Layer 2 of a small transformer language model trained on English Wikipedia (10 layers, counted from 0, width 128).
A neuron's activation on a vector x is SiLU(gate . x) times (in . x), where the dot is the dot product.

Input weights of the MLP neurons that the questions are about. A number n stands for (n - 128) times 0.0026.
n41 gate: 118, 135, 78, 93, 130, 133, 136, 133, 134, 95, 86, 166, 130, 136, 93, 101, 138, 86, 147, 105, 98, 185, 140, 142, 177, 113, 62, 105, 114, 150, 97, 130, 131, 212, 145, 33, 94, 86, 167, 117, 134, 135, 145, 142, 144, 118, 80, 109, 170, 136, 152, 170, 137, 151, 92, 136, 121, 163, 178, 184, 123, 232, 111, 100, 125, 66, 101, 89, 139, 125, 130, 135, 105, 161, 139, 136, 130, 171, 114, 46, 133, 109, 145, 85, 161, 166, 93, 119, 154, 118, 132, 179, 141, 108, 87, 141, 156, 95, 118, 103, 121, 112, 103, 78, 113, 104, 148, 119, 135, 128, 109, 108, 109, 109, 85, 136, 139, 141, 139, 139, 251, 125, 127, 104, 99, 153, 67, 169
n120 gate: 131, 208, 134, 129, 113, 88, 117, 148, 92, 129, 109, 162, 96, 121, 148, 133, 125, 123, 142, 148, 98, 133, 127, 139, 125, 98, 202, 117, 120, 118, 107, 150, 120, 137, 85, 114, 162, 127, 98, 132, 72, 106, 92, 148, 105, 129, 120, 156, 168, 105, 150, 75, 109, 91, 76, 154, 152, 125, 236, 137, 114, 154, 184, 99, 111, 106, 126, 130, 129, 104, 69, 87, 138, 97, 92, 69, 149, 98, 58, 113, 116, 131, 133, 88, 140, 116, 172, 142, 103, 145, 136, 138, 126, 117, 137, 120, 125, 100, 153, 133, 89, 160, 128, 143, 165, 117, 130, 185, 91, 150, 111, 85, 145, 131, 94, 169, 170, 83, 181, 92, 133, 183, 92, 103, 92, 137, 129, 140
n152 gate: 119, 92, 182, 141, 145, 157, 164, 168, 187, 136, 107, 86, 121, 111, 148, 102, 66, 139, 109, 139, 95, 121, 96, 150, 78, 165, 100, 167, 95, 164, 157, 154, 202, 133, 186, 147, 191, 139, 126, 137, 126, 122, 152, 96, 152, 115, 180, 116, 42, 135, 48, 153, 161, 127, 151, 170, 147, 107, 139, 136, 130, 149, 99, 152, 177, 166, 136, 145, 106, 161, 105, 136, 179, 137, 99, 158, 138, 173, 181, 184, 122, 106, 176, 141, 133, 111, 138, 211, 149, 96, 140, 140, 131, 67, 95, 120, 146, 126, 96, 134, 182, 211, 132, 81, 140, 165, 124, 176, 56, 150, 157, 124, 149, 94, 99, 136, 91, 184, 180, 106, 65, 162, 132, 124, 160, 92, 91, 51
n186 gate: 117, 187, 146, 127, 201, 187, 108, 120, 145, 145, 132, 139, 175, 116, 169, 115, 129, 125, 150, 120, 115, 112, 89, 150, 141, 138, 108, 142, 166, 86, 102, 125, 111, 114, 70, 186, 153, 116, 167, 129, 123, 136, 145, 96, 101, 140, 118, 175, 119, 121, 124, 123, 136, 88, 157, 146, 169, 186, 145, 103, 173, 37, 104, 156, 112, 118, 134, 129, 206, 120, 110, 118, 130, 150, 133, 155, 137, 142, 142, 128, 95, 149, 91, 87, 135, 124, 177, 177, 114, 187, 127, 115, 120, 93, 129, 139, 118, 160, 133, 109, 164, 91, 137, 93, 160, 123, 127, 88, 125, 172, 124, 125, 44, 90, 136, 85, 148, 184, 136, 142, 170, 152, 215, 169, 162, 69, 181, 103
n231 gate: 139, 128, 120, 136, 120, 121, 98, 150, 75, 150, 132, 131, 87, 89, 180, 123, 125, 124, 151, 195, 107, 118, 147, 125, 222, 140, 111, 74, 129, 135, 162, 153, 162, 138, 127, 142, 139, 150, 111, 143, 106, 140, 89, 155, 120, 114, 153, 129, 120, 241, 135, 100, 168, 167, 120, 113, 116, 147, 162, 121, 163, 128, 88, 153, 148, 102, 154, 163, 114, 195, 110, 92, 144, 147, 167, 64, 162, 148, 81, 206, 104, 102, 165, 71, 122, 66, 92, 101, 121, 170, 88, 153, 99, 148, 104, 149, 165, 132, 81, 121, 184, 161, 150, 121, 158, 146, 145, 123, 89, 184, 71, 139, 156, 134, 143, 54, 121, 139, 91, 139, 89, 104, 120, 108, 162, 161, 114, 93
n242 gate: 116, 93, 166, 112, 80, 146, 130, 170, 92, 136, 85, 133, 197, 95, 189, 118, 72, 81, 128, 167, 197, 108, 107, 152, 111, 114, 119, 80, 144, 167, 149, 102, 218, 187, 111, 93, 87, 176, 126, 116, 116, 175, 152, 160, 154, 98, 150, 136, 156, 124, 27, 123, 73, 176, 108, 128, 138, 128, 131, 91, 150, 44, 67, 137, 132, 122, 139, 138, 108, 234, 152, 103, 138, 114, 77, 149, 163, 151, 131, 169, 87, 185, 143, 153, 151, 153, 173, 141, 144, 138, 127, 151, 177, 118, 135, 96, 103, 110, 140, 144, 89, 162, 159, 129, 102, 181, 61, 55, 112, 127, 188, 96, 107, 138, 89, 195, 116, 175, 197, 128, 122, 143, 104, 151, 154, 135, 129, 104
n268 gate: 181, 170, 177, 157, 112, 114, 80, 132, 136, 127, 48, 130, 105, 128, 191, 148, 125, 199, 120, 119, 128, 97, 137, 138, 166, 165, 116, 107, 147, 181, 156, 153, 154, 143, 108, 136, 136, 42, 166, 108, 206, 90, 134, 86, 119, 122, 160, 121, 99, 93, 157, 126, 198, 147, 143, 146, 131, 154, 159, 118, 128, 111, 173, 140, 159, 111, 154, 150, 149, 154, 134, 162, 123, 165, 160, 183, 155, 128, 164, 205, 65, 167, 129, 118, 91, 140, 101, 135, 97, 152, 156, 146, 131, 159, 175, 173, 114, 151, 171, 126, 159, 73, 90, 144, 133, 160, 77, 148, 117, 167, 158, 123, 118, 133, 141, 143, 126, 106, 99, 163, 168, 144, 80, 157, 140, 103, 61, 131
n41 in: 165, 101, 176, 114, 100, 192, 150, 94, 101, 159, 120, 141, 122, 136, 117, 119, 174, 116, 104, 138, 98, 130, 166, 162, 146, 86, 117, 152, 94, 95, 124, 121, 164, 174, 132, 120, 145, 71, 65, 164, 90, 144, 113, 156, 163, 165, 136, 143, 145, 110, 75, 163, 146, 141, 142, 115, 174, 137, 100, 136, 111, 126, 102, 206, 141, 35, 116, 145, 91, 163, 122, 86, 127, 115, 82, 78, 112, 194, 138, 153, 136, 59, 184, 175, 117, 129, 77, 124, 112, 83, 105, 168, 97, 146, 137, 125, 139, 159, 105, 104, 148, 156, 76, 159, 93, 99, 172, 160, 105, 182, 79, 144, 91, 166, 120, 118, 108, 155, 130, 115, 137, 64, 105, 103, 78, 139, 100, 146
n120 in: 129, 94, 130, 140, 126, 124, 80, 118, 130, 151, 114, 119, 186, 126, 148, 101, 117, 108, 166, 152, 173, 122, 158, 107, 145, 184, 101, 157, 84, 101, 166, 122, 164, 153, 143, 154, 105, 107, 119, 109, 46, 107, 120, 143, 108, 124, 131, 190, 132, 150, 119, 100, 49, 136, 51, 116, 119, 220, 160, 62, 167, 168, 86, 131, 111, 90, 141, 133, 163, 86, 149, 123, 121, 104, 163, 91, 126, 141, 109, 121, 188, 104, 203, 149, 149, 139, 154, 125, 139, 145, 196, 113, 57, 164, 121, 106, 143, 96, 92, 110, 76, 155, 108, 121, 91, 151, 193, 155, 126, 62, 128, 91, 124, 105, 121, 154, 121, 113, 107, 100, 125, 187, 128, 81, 173, 137, 68, 105
n152 in: 88, 116, 174, 128, 92, 123, 137, 109, 166, 134, 66, 88, 164, 183, 144, 102, 123, 112, 114, 156, 152, 131, 153, 80, 113, 131, 165, 130, 125, 160, 136, 160, 172, 82, 135, 135, 118, 173, 103, 140, 129, 139, 104, 134, 151, 138, 154, 152, 41, 151, 99, 81, 215, 139, 94, 89, 113, 116, 63, 134, 93, 165, 130, 168, 166, 132, 131, 148, 139, 176, 94, 135, 124, 135, 190, 144, 158, 161, 158, 115, 104, 100, 204, 120, 103, 104, 83, 165, 124, 122, 133, 119, 120, 141, 110, 118, 101, 114, 137, 102, 105, 142, 129, 147, 131, 146, 66, 198, 143, 102, 164, 117, 149, 130, 155, 151, 139, 131, 156, 137, 70, 61, 95, 181, 141, 124, 143, 105
n186 in: 75, 130, 94, 90, 115, 86, 84, 131, 158, 152, 92, 70, 112, 136, 104, 150, 111, 193, 145, 126, 130, 69, 104, 106, 138, 78, 169, 125, 177, 166, 139, 96, 62, 105, 141, 109, 200, 91, 98, 139, 119, 127, 113, 8, 68, 98, 117, 162, 94, 98, 108, 139, 143, 103, 102, 118, 157, 102, 101, 136, 119, 112, 142, 132, 102, 163, 130, 108, 53, 120, 144, 126, 122, 131, 139, 138, 91, 92, 111, 108, 160, 162, 138, 143, 90, 103, 125, 94, 153, 134, 160, 82, 128, 98, 158, 165, 137, 99, 184, 124, 122, 91, 157, 165, 118, 112, 118, 192, 133, 107, 187, 164, 135, 101, 146, 177, 98, 92, 173, 143, 189, 131, 100, 162, 154, 109, 109, 102
n231 in: 157, 126, 107, 174, 106, 130, 101, 123, 152, 109, 125, 119, 78, 120, 100, 62, 94, 99, 203, 150, 129, 137, 118, 137, 137, 164, 104, 97, 127, 86, 186, 115, 119, 59, 95, 151, 153, 139, 117, 99, 154, 171, 121, 174, 136, 136, 210, 116, 86, 201, 209, 136, 113, 143, 130, 136, 152, 139, 154, 92, 86, 116, 147, 167, 76, 190, 155, 58, 166, 95, 81, 118, 79, 192, 130, 127, 132, 159, 90, 159, 134, 107, 204, 109, 160, 80, 146, 89, 144, 163, 138, 144, 141, 132, 176, 96, 105, 193, 159, 155, 127, 173, 128, 131, 129, 174, 138, 106, 143, 63, 115, 160, 119, 11, 145, 153, 163, 113, 87, 154, 137, 64, 81, 187, 72, 121, 152, 118
n242 in: 120, 136, 150, 132, 153, 171, 111, 129, 118, 121, 172, 176, 156, 109, 200, 168, 148, 101, 194, 133, 139, 122, 88, 136, 151, 112, 103, 82, 141, 175, 100, 135, 137, 192, 121, 133, 103, 142, 123, 91, 194, 125, 118, 171, 97, 107, 148, 136, 147, 90, 81, 89, 96, 156, 114, 116, 101, 162, 139, 117, 135, 78, 123, 143, 113, 129, 145, 64, 139, 183, 117, 137, 167, 122, 91, 122, 142, 166, 111, 123, 164, 150, 94, 156, 128, 109, 117, 120, 154, 228, 110, 146, 126, 180, 133, 124, 85, 126, 164, 157, 67, 114, 106, 158, 115, 153, 114, 51, 140, 64, 116, 53, 88, 171, 99, 143, 97, 116, 144, 121, 142, 144, 107, 101, 140, 173, 149, 112
n268 in: 97, 171, 134, 155, 98, 102, 115, 121, 111, 185, 108, 114, 114, 88, 175, 114, 113, 214, 91, 123, 136, 123, 127, 153, 117, 118, 150, 102, 73, 134, 145, 141, 144, 78, 68, 115, 175, 63, 149, 84, 114, 102, 135, 111, 147, 172, 155, 167, 127, 82, 134, 127, 206, 138, 145, 166, 189, 117, 137, 142, 120, 97, 120, 106, 170, 80, 157, 84, 115, 159, 81, 158, 186, 230, 151, 153, 90, 149, 166, 186, 93, 157, 161, 179, 144, 127, 182, 97, 84, 129, 121, 128, 130, 149, 166, 134, 129, 168, 99, 177, 138, 110, 57, 175, 121, 149, 94, 113, 119, 113, 102, 169, 107, 144, 155, 155, 137, 126, 98, 142, 188, 180, 133, 128, 131, 76, 107, 114

Each question shows a token from some text and the vector x that enters the MLP there. A number n stands for (n - 128) times 0.023.

" f": 156, 153, 119, 134, 79, 141, 169, 101, 126, 108, 138, 107, 142, 103, 104, 172, 126, 132, 132, 66, 118, 103, 111, 146, 165, 149, 115, 112, 129, 159, 134, 148, 131, 113, 113, 110, 133, 88, 114, 116, 100, 121, 155, 78, 91, 138, 86, 158, 110, 194, 155, 145, 137, 172, 109, 153, 148, 151, 103, 91, 116, 111, 141, 136, 132, 145, 70, 136, 161, 158, 134, 148, 103, 109, 112, 158, 138, 136, 98, 99, 90, 98, 89, 127, 145, 112, 167, 171, 114, 180, 171, 85, 133, 111, 111, 89, 156, 113, 106, 130, 145, 159, 154, 131, 135, 98, 143, 111, 110, 136, 91, 122, 139, 157, 105, 164, 107, 96, 129, 130, 180, 113, 134, 80, 116, 102, 137, 114
The two highest activations, in order: n186, n152

" up": 113, 124, 117, 120, 140, 160, 132, 112, 143, 98, 148, 137, 85, 132, 112, 111, 98, 151, 143, 90, 122, 120, 111, 134, 100, 119, 158, 134, 138, 117, 127, 148, 161, 102, 139, 137, 111, 99, 113, 133, 124, 150, 100, 126, 126, 114, 114, 69, 91, 58, 140, 172, 117, 104, 113, 151, 129, 134, 164, 129, 186, 129, 83, 77, 116, 112, 180, 148, 124, 127, 78, 169, 65, 140, 136, 177, 154, 144, 95, 99, 138, 150, 127, 164, 128, 99, 102, 89, 172, 149, 116, 105, 113, 127, 167, 133, 133, 144, 109, 159, 149, 136, 158, 131, 89, 93, 103, 98, 137, 148, 158, 140, 49, 132, 147, 153, 105, 106, 135, 140, 150, 134, 147, 119, 124, 103, 83, 117
Which three neurons fire most, strongest first? n186, n268, n120

"ack": 122, 128, 119, 52, 101, 162, 99, 143, 164, 93, 115, 156, 105, 117, 107, 106, 141, 113, 108, 118, 136, 134, 127, 148, 168, 145, 128, 160, 160, 175, 131, 121, 139, 167, 152, 126, 122, 47, 139, 182, 123, 140, 127, 181, 105, 124, 147, 103, 74, 138, 205, 135, 140, 107, 136, 145, 109, 125, 136, 179, 99, 128, 173, 121, 109, 156, 109, 158, 152, 132, 147, 140, 90, 148, 133, 159, 182, 100, 171, 130, 117, 162, 116, 140, 112, 111, 153, 114, 134, 123, 136, 117, 185, 147, 140, 143, 128, 120, 133, 98, 132, 145, 151, 114, 137, 121, 152, 205, 140, 121, 169, 183, 124, 108, 158, 121, 105, 149, 149, 95, 124, 123, 101, 102, 147, 133, 146, 112
Which neuron fires most, and how strongly? n242, at about 0.29

" became": 123, 141, 124, 98, 149, 109, 177, 99, 158, 106, 70, 144, 89, 99, 120, 141, 116, 150, 114, 120, 155, 107, 92, 135, 137, 99, 101, 83, 83, 115, 109, 113, 124, 154, 90, 127, 109, 91, 132, 161, 110, 158, 169, 97, 157, 129, 128, 128, 92, 102, 165, 133, 117, 157, 111, 171, 158, 144, 156, 142, 94, 130, 144, 107, 138, 112, 126, 182, 88, 88, 94, 110, 126, 112, 101, 101, 140, 128, 95, 91, 155, 111, 108, 165, 149, 126, 124, 111, 145, 122, 152, 167, 93, 152, 178, 112, 104, 114, 117, 133, 147, 125, 123, 89, 105, 141, 97, 182, 132, 76, 141, 94, 94, 100, 148, 127, 154, 170, 145, 144, 128, 146, 127, 106, 138, 147, 177, 158
Which three neurons fire most, strongest first? n41, n120, n152

"ile": 155, 119, 100, 124, 167, 145, 137, 149, 128, 58, 114, 137, 129, 92, 148, 119, 150, 191, 94, 144, 100, 141, 160, 99, 178, 117, 119, 128, 112, 157, 111, 119, 128, 90, 131, 141, 158, 185, 154, 136, 85, 116, 120, 141, 140, 114, 174, 135, 108, 174, 145, 167, 160, 131, 141, 176, 109, 103, 149, 120, 117, 146, 151, 150, 120, 158, 121, 121, 167, 98, 133, 136, 89, 180, 139, 144, 120, 130, 162, 111, 144, 124, 127, 129, 110, 159, 157, 134, 71, 131, 137, 86, 156, 149, 139, 121, 138, 131, 156, 124, 175, 130, 106, 85, 154, 114, 133, 114, 159, 98, 125, 94, 66, 147, 151, 196, 159, 127, 117, 112, 85, 97, 125, 143, 52, 118, 134, 126
Which of these neurons fires most? n242

".\n\n": 128, 71, 139, 161, 145, 133, 152, 121, 120, 126, 146, 122, 167, 135, 113, 158, 160, 120, 105, 135, 130, 119, 94, 134, 141, 100, 139, 131, 185, 114, 162, 152, 188, 112, 94, 130, 119, 146, 144, 133, 75, 119, 92, 86, 160, 104, 125, 140, 94, 141, 106, 111, 137, 116, 134, 131, 123, 119, 105, 115, 124, 121, 141, 139, 106, 127, 117, 193, 120, 143, 136, 150, 132, 142, 146, 89, 124, 92, 106, 43, 116, 128, 130, 184, 166, 125, 151, 153, 82, 139, 132, 101, 89, 122, 132, 105, 107, 143, 111, 100, 124, 142, 151, 131, 141, 91, 113, 112, 138, 107, 125, 103, 130, 103, 162, 110, 129, 130, 97, 90, 140, 136, 100, 118, 121, 129, 145, 177
Which of these neurons fires most? n268

"adem": 95, 119, 135, 100, 167, 138, 138, 113, 139, 112, 94, 138, 150, 82, 143, 94, 150, 128, 158, 66, 116, 115, 140, 99, 117, 126, 135, 150, 93, 166, 133, 136, 138, 86, 87, 132, 135, 190, 141, 175, 129, 166, 108, 117, 143, 158, 173, 132, 54, 136, 133, 158, 134, 136, 200, 135, 134, 135, 128, 83, 133, 143, 114, 112, 161, 130, 85, 136, 94, 114, 110, 128, 113, 121, 81, 153, 140, 113, 157, 166, 119, 155, 147, 99, 106, 108, 141, 178, 107, 143, 138, 113, 108, 129, 149, 131, 79, 124, 127, 108, 143, 111, 147, 143, 153, 132, 131, 108, 147, 137, 130, 130, 146, 155, 169, 112, 131, 110, 143, 73, 105, 76, 148, 82, 134, 137, 117, 91
Which neuron fires most, and how strongly? n152, at about 1.2

"en": 160, 93, 157, 63, 116, 104, 176, 103, 138, 169, 127, 132, 133, 92, 88, 145, 155, 128, 108, 127, 148, 143, 97, 139, 141, 129, 118, 125, 130, 125, 117, 129, 163, 159, 124, 126, 157, 162, 136, 98, 129, 99, 136, 161, 98, 146, 157, 121, 118, 119, 143, 105, 121, 93, 162, 160, 117, 84, 181, 161, 142, 162, 97, 115, 122, 190, 161, 159, 123, 114, 130, 123, 73, 135, 82, 102, 128, 152, 132, 177, 106, 138, 77, 184, 137, 145, 110, 145, 128, 135, 117, 120, 96, 144, 153, 165, 146, 110, 142, 129, 143, 152, 150, 142, 65, 120, 149, 168, 93, 135, 98, 76, 128, 137, 70, 114, 150, 137, 129, 132, 142, 135, 108, 127, 125, 141, 116, 95
Which of these neurons fires most? n186

"i": 102, 122, 116, 113, 116, 190, 162, 101, 159, 132, 114, 160, 147, 80, 170, 146, 151, 120, 149, 136, 121, 143, 154, 148, 140, 110, 84, 127, 132, 160, 161, 96, 131, 144, 118, 130, 126, 124, 158, 160, 139, 113, 103, 173, 89, 125, 138, 97, 137, 95, 111, 96, 129, 117, 122, 124, 97, 120, 207, 109, 70, 126, 134, 125, 132, 138, 161, 90, 110, 110, 102, 117, 119, 178, 133, 142, 109, 134, 114, 117, 136, 145, 102, 150, 156, 108, 147, 179, 97, 120, 156, 120, 128, 105, 146, 135, 92, 132, 228, 84, 135, 121, 100, 126, 83, 115, 142, 135, 127, 111, 111, 93, 109, 163, 163, 118, 118, 119, 167, 105, 131, 149, 80, 116, 101, 165, 149, 100
Which of these neurons fires most? n242

"ic": 107, 140, 89, 108, 174, 135, 169, 120, 78, 158, 142, 121, 92, 78, 147, 136, 176, 104, 160, 131, 121, 139, 130, 98, 117, 103, 80, 107, 136, 127, 165, 160, 145, 126, 131, 149, 185, 164, 129, 138, 91, 119, 101, 113, 127, 100, 164, 66, 85, 158, 121, 152, 142, 126, 196, 152, 114, 132, 138, 78, 112, 129, 127, 153, 137, 119, 108, 161, 103, 148, 87, 104, 94, 142, 85, 110, 149, 138, 158, 129, 107, 113, 126, 114, 137, 124, 143, 162, 114, 137, 163, 131, 141, 102, 138, 110, 108, 88, 134, 88, 121, 144, 129, 124, 80, 161, 155, 133, 148, 116, 113, 106, 111, 151, 85, 116, 190, 118, 164, 77, 140, 152, 80, 118, 115, 133, 149, 104
Which of these neurons fires most? n231

" in": 157, 111, 112, 119, 162, 98, 188, 108, 113, 94, 150, 131, 133, 158, 98, 146, 120, 140, 149, 155, 118, 133, 144, 158, 105, 119, 173, 103, 127, 134, 132, 108, 193, 127, 140, 149, 108, 144, 105, 135, 150, 128, 166, 148, 178, 131, 148, 135, 118, 116, 180, 113, 117, 162, 125, 132, 143, 109, 140, 58, 119, 98, 97, 116, 104, 125, 147, 190, 92, 137, 111, 147, 127, 110, 148, 169, 106, 109, 93, 53, 140, 116, 148, 172, 129, 136, 126, 107, 111, 129, 132, 109, 83, 144, 159, 100, 170, 125, 111, 128, 97, 143, 160, 121, 145, 134, 95, 140, 122, 137, 144, 115, 119, 136, 120, 115, 135, 106, 121, 90, 105, 175, 139, 88, 129, 132, 148, 161
Which neuron fires most, and how strongly? n186, at about 0.18

"oc": 122, 181, 103, 130, 138, 178, 127, 122, 131, 167, 105, 116, 155, 111, 101, 162, 179, 156, 159, 90, 131, 118, 130, 77, 156, 120, 129, 121, 95, 150, 177, 137, 149, 121, 108, 151, 144, 179, 138, 98, 107, 98, 129, 158, 127, 163, 122, 91, 118, 118, 123, 142, 107, 105, 142, 194, 114, 129, 137, 146, 148, 178, 147, 130, 129, 128, 134, 134, 107, 132, 116, 145, 125, 116, 115, 121, 102, 160, 126, 123, 138, 178, 111, 131, 145, 134, 137, 127, 131, 152, 156, 112, 80, 112, 125, 99, 172, 79, 155, 139, 107, 200, 117, 137, 146, 136, 151, 120, 124, 118, 135, 150, 85, 126, 126, 125, 185, 109, 162, 42, 95, 106, 150, 136, 69, 123, 132, 129
Which of these neurons fires most? n120

" feat": 139, 114, 143, 116, 102, 70, 88, 133, 85, 125, 132, 132, 88, 142, 129, 149, 79, 76, 133, 124, 114, 133, 132, 148, 152, 138, 204, 116, 92, 159, 157, 140, 99, 135, 128, 156, 129, 179, 167, 148, 71, 139, 146, 92, 113, 115, 111, 123, 137, 94, 135, 158, 111, 144, 93, 150, 158, 133, 117, 66, 144, 163, 158, 118, 158, 143, 132, 122, 147, 158, 126, 150, 102, 143, 142, 146, 91, 102, 137, 134, 123, 121, 128, 118, 136, 94, 41, 120, 153, 136, 130, 120, 143, 92, 110, 76, 115, 163, 142, 137, 179, 95, 133, 111, 126, 114, 159, 169, 99, 177, 146, 109, 131, 84, 120, 169, 119, 109, 95, 157, 158, 140, 125, 94, 143, 129, 107, 141
Which three neurons fire most, strongest first? n242, n120, n231

" add": 144, 143, 106, 125, 190, 102, 115, 124, 108, 123, 126, 156, 98, 101, 97, 102, 111, 96, 123, 96, 147, 150, 123, 141, 138, 101, 137, 67, 116, 140, 83, 93, 134, 164, 111, 143, 110, 131, 139, 122, 135, 164, 121, 152, 147, 114, 79, 119, 113, 160, 161, 110, 126, 148, 109, 117, 132, 116, 113, 177, 140, 123, 133, 108, 142, 129, 111, 146, 144, 106, 135, 118, 109, 84, 78, 159, 131, 149, 92, 118, 126, 177, 107, 135, 112, 134, 159, 103, 136, 157, 133, 112, 165, 110, 163, 103, 130, 110, 134, 99, 128, 138, 124, 93, 106, 62, 142, 184, 108, 138, 144, 126, 161, 111, 122, 183, 166, 74, 69, 161, 174, 173, 129, 117, 197, 163, 76, 125
Which neuron fires most, and how strongly? n152, at about 0.35

" F": 145, 160, 140, 119, 72, 164, 184, 101, 158, 103, 169, 130, 154, 123, 103, 136, 133, 154, 108, 101, 133, 93, 115, 161, 152, 177, 134, 107, 147, 149, 112, 161, 147, 121, 108, 92, 143, 96, 138, 94, 124, 144, 137, 96, 121, 150, 98, 169, 147, 177, 165, 146, 103, 139, 126, 123, 157, 157, 109, 124, 109, 144, 129, 138, 135, 124, 67, 130, 136, 183, 141, 133, 98, 102, 126, 126, 111, 128, 96, 118, 89, 94, 118, 136, 113, 127, 161, 156, 106, 159, 172, 95, 137, 111, 122, 82, 155, 137, 107, 116, 150, 160, 149, 118, 140, 131, 134, 121, 96, 123, 58, 106, 132, 143, 113, 156, 92, 103, 126, 87, 151, 125, 106, 62, 110, 89, 134, 80
Which of these neurons fires most? n41

" ": 122, 103, 115, 140, 110, 151, 192, 115, 118, 129, 135, 126, 146, 132, 153, 174, 129, 126, 132, 126, 148, 155, 131, 158, 95, 135, 113, 149, 119, 130, 124, 119, 184, 141, 130, 114, 162, 83, 164, 139, 168, 130, 89, 99, 132, 175, 114, 101, 123, 114, 169, 132, 104, 139, 101, 114, 218, 119, 122, 113, 110, 121, 115, 156, 124, 129, 100, 147, 142, 158, 156, 140, 110, 135, 147, 147, 129, 89, 90, 109, 97, 104, 129, 141, 171, 124, 168, 91, 66, 118, 139, 98, 147, 153, 144, 114, 111, 128, 116, 155, 122, 166, 143, 149, 152, 92, 173, 146, 142, 130, 129, 91, 125, 119, 106, 120, 161, 160, 118, 108, 143, 103, 115, 75, 152, 133, 131, 171
The two highest activations, in order: n41, n152

" an": 104, 117, 107, 122, 110, 110, 149, 174, 127, 92, 140, 132, 106, 119, 138, 152, 133, 158, 125, 110, 132, 124, 123, 92, 109, 128, 141, 104, 144, 169, 159, 149, 168, 101, 109, 146, 153, 71, 117, 91, 176, 124, 131, 163, 137, 84, 115, 150, 144, 131, 99, 127, 101, 174, 119, 148, 137, 111, 129, 144, 130, 100, 105, 127, 138, 120, 191, 111, 148, 126, 125, 142, 133, 133, 129, 164, 98, 130, 116, 65, 109, 110, 138, 142, 132, 135, 156, 154, 172, 122, 111, 102, 116, 154, 170, 80, 184, 135, 155, 203, 99, 155, 160, 189, 94, 103, 126, 130, 91, 140, 89, 96, 118, 112, 148, 119, 120, 134, 118, 145, 142, 93, 132, 94, 169, 141, 129, 180
Which neuron fires most, and how strongly? n242, at about 0.41

"ity": 161, 123, 112, 91, 75, 130, 153, 146, 98, 69, 118, 133, 165, 116, 115, 128, 150, 195, 127, 118, 103, 155, 136, 106, 144, 132, 76, 137, 66, 125, 150, 126, 120, 109, 93, 149, 163, 139, 120, 114, 124, 100, 124, 191, 162, 113, 132, 87, 136, 94, 136, 141, 175, 136, 177, 145, 152, 80, 176, 108, 88, 107, 153, 99, 164, 148, 122, 134, 110, 124, 140, 141, 112, 146, 145, 119, 119, 142, 149, 115, 165, 123, 91, 144, 121, 106, 151, 106, 84, 102, 135, 101, 123, 127, 149, 150, 133, 125, 115, 113, 119, 156, 130, 75, 85, 111, 115, 84, 112, 100, 127, 130, 136, 212, 115, 109, 153, 96, 170, 122, 149, 127, 93, 113, 143, 108, 146, 109
The two highest activations, in order: n186, n268

" opp": 132, 152, 123, 130, 154, 129, 140, 80, 144, 148, 152, 111, 124, 135, 141, 126, 96, 121, 141, 91, 132, 132, 110, 135, 130, 104, 132, 92, 107, 143, 119, 136, 114, 90, 122, 104, 126, 145, 130, 149, 116, 138, 102, 94, 112, 74, 139, 89, 62, 106, 118, 160, 130, 142, 155, 179, 144, 140, 105, 128, 190, 121, 95, 77, 162, 126, 88, 135, 99, 124, 149, 160, 84, 134, 108, 168, 113, 147, 93, 129, 134, 134, 60, 84, 117, 89, 140, 104, 159, 180, 113, 145, 133, 121, 121, 128, 111, 165, 97, 90, 118, 148, 149, 189, 105, 84, 149, 132, 134, 169, 195, 129, 115, 104, 135, 162, 129, 109, 106, 112, 147, 83, 125, 140, 136, 118, 124, 188
Which three neurons fire most, strongest first? n186, n120, n152

"In": 104, 109, 122, 88, 165, 131, 178, 157, 136, 96, 133, 126, 125, 136, 82, 119, 160, 156, 137, 171, 103, 153, 113, 162, 122, 150, 164, 118, 177, 126, 71, 127, 170, 111, 111, 143, 111, 130, 122, 104, 134, 135, 117, 129, 152, 142, 149, 118, 134, 131, 132, 132, 136, 133, 144, 136, 153, 102, 108, 55, 98, 94, 97, 111, 100, 127, 139, 176, 142, 118, 137, 153, 136, 85, 139, 142, 105, 112, 134, 78, 135, 105, 146, 140, 118, 148, 85, 84, 141, 110, 141, 120, 80, 146, 160, 71, 185, 150, 110, 137, 96, 147, 173, 112, 133, 156, 134, 116, 83, 127, 109, 114, 116, 85, 156, 104, 122, 137, 88, 99, 134, 161, 134, 73, 149, 109, 119, 126
Which neuron fires most, and how strongly? n268, at about 0.14

" she": 149, 122, 159, 132, 107, 139, 124, 148, 135, 126, 137, 110, 116, 142, 105, 151, 150, 113, 112, 111, 150, 137, 125, 104, 158, 93, 100, 146, 128, 150, 95, 153, 135, 117, 111, 138, 153, 131, 168, 160, 75, 124, 122, 136, 133, 124, 137, 117, 120, 149, 167, 134, 113, 187, 105, 179, 164, 85, 91, 150, 87, 142, 133, 134, 77, 135, 152, 150, 148, 141, 99, 98, 80, 120, 99, 177, 102, 157, 86, 108, 153, 202, 117, 115, 145, 164, 133, 134, 100, 137, 98, 76, 117, 160, 102, 98, 128, 140, 137, 171, 157, 148, 116, 131, 134, 124, 101, 84, 113, 104, 96, 127, 71, 169, 171, 153, 74, 87, 128, 163, 137, 164, 143, 117, 169, 169, 133, 158
Which of these neurons fires most? n152

" song": 125, 74, 131, 123, 86, 124, 111, 144, 70, 117, 175, 154, 73, 119, 111, 96, 120, 123, 102, 103, 132, 147, 101, 133, 130, 111, 136, 87, 145, 132, 188, 125, 125, 126, 135, 156, 103, 155, 165, 162, 81, 163, 113, 102, 135, 161, 157, 114, 141, 138, 144, 157, 166, 144, 110, 101, 157, 150, 109, 111, 87, 129, 178, 135, 164, 134, 144, 131, 130, 141, 91, 179, 103, 140, 134, 148, 165, 91, 159, 129, 122, 151, 110, 123, 137, 116, 113, 162, 120, 122, 146, 63, 162, 121, 130, 124, 78, 173, 126, 210, 166, 115, 148, 108, 129, 126, 108, 138, 112, 148, 117, 142, 123, 119, 154, 120, 100, 101, 160, 157, 131, 124, 142, 73, 141, 101, 119, 102
Which of these neurons fires most? n120

"ers": 145, 119, 151, 79, 109, 177, 137, 147, 114, 101, 151, 132, 127, 122, 136, 158, 179, 158, 117, 132, 137, 120, 106, 168, 139, 98, 136, 136, 88, 169, 121, 187, 158, 171, 135, 141, 132, 99, 153, 129, 105, 106, 113, 201, 108, 129, 133, 113, 72, 101, 132, 143, 132, 117, 119, 125, 103, 84, 145, 142, 158, 120, 100, 124, 141, 183, 171, 146, 101, 152, 101, 133, 136, 175, 94, 111, 100, 119, 88, 107, 145, 150, 96, 144, 128, 88, 130, 88, 133, 122, 108, 54, 127, 108, 153, 158, 130, 126, 156, 141, 128, 124, 143, 72, 106, 141, 132, 144, 155, 106, 167, 130, 111, 152, 124, 126, 167, 137, 114, 126, 145, 166, 70, 117, 83, 157, 105, 131
Which of these neurons fires most? n242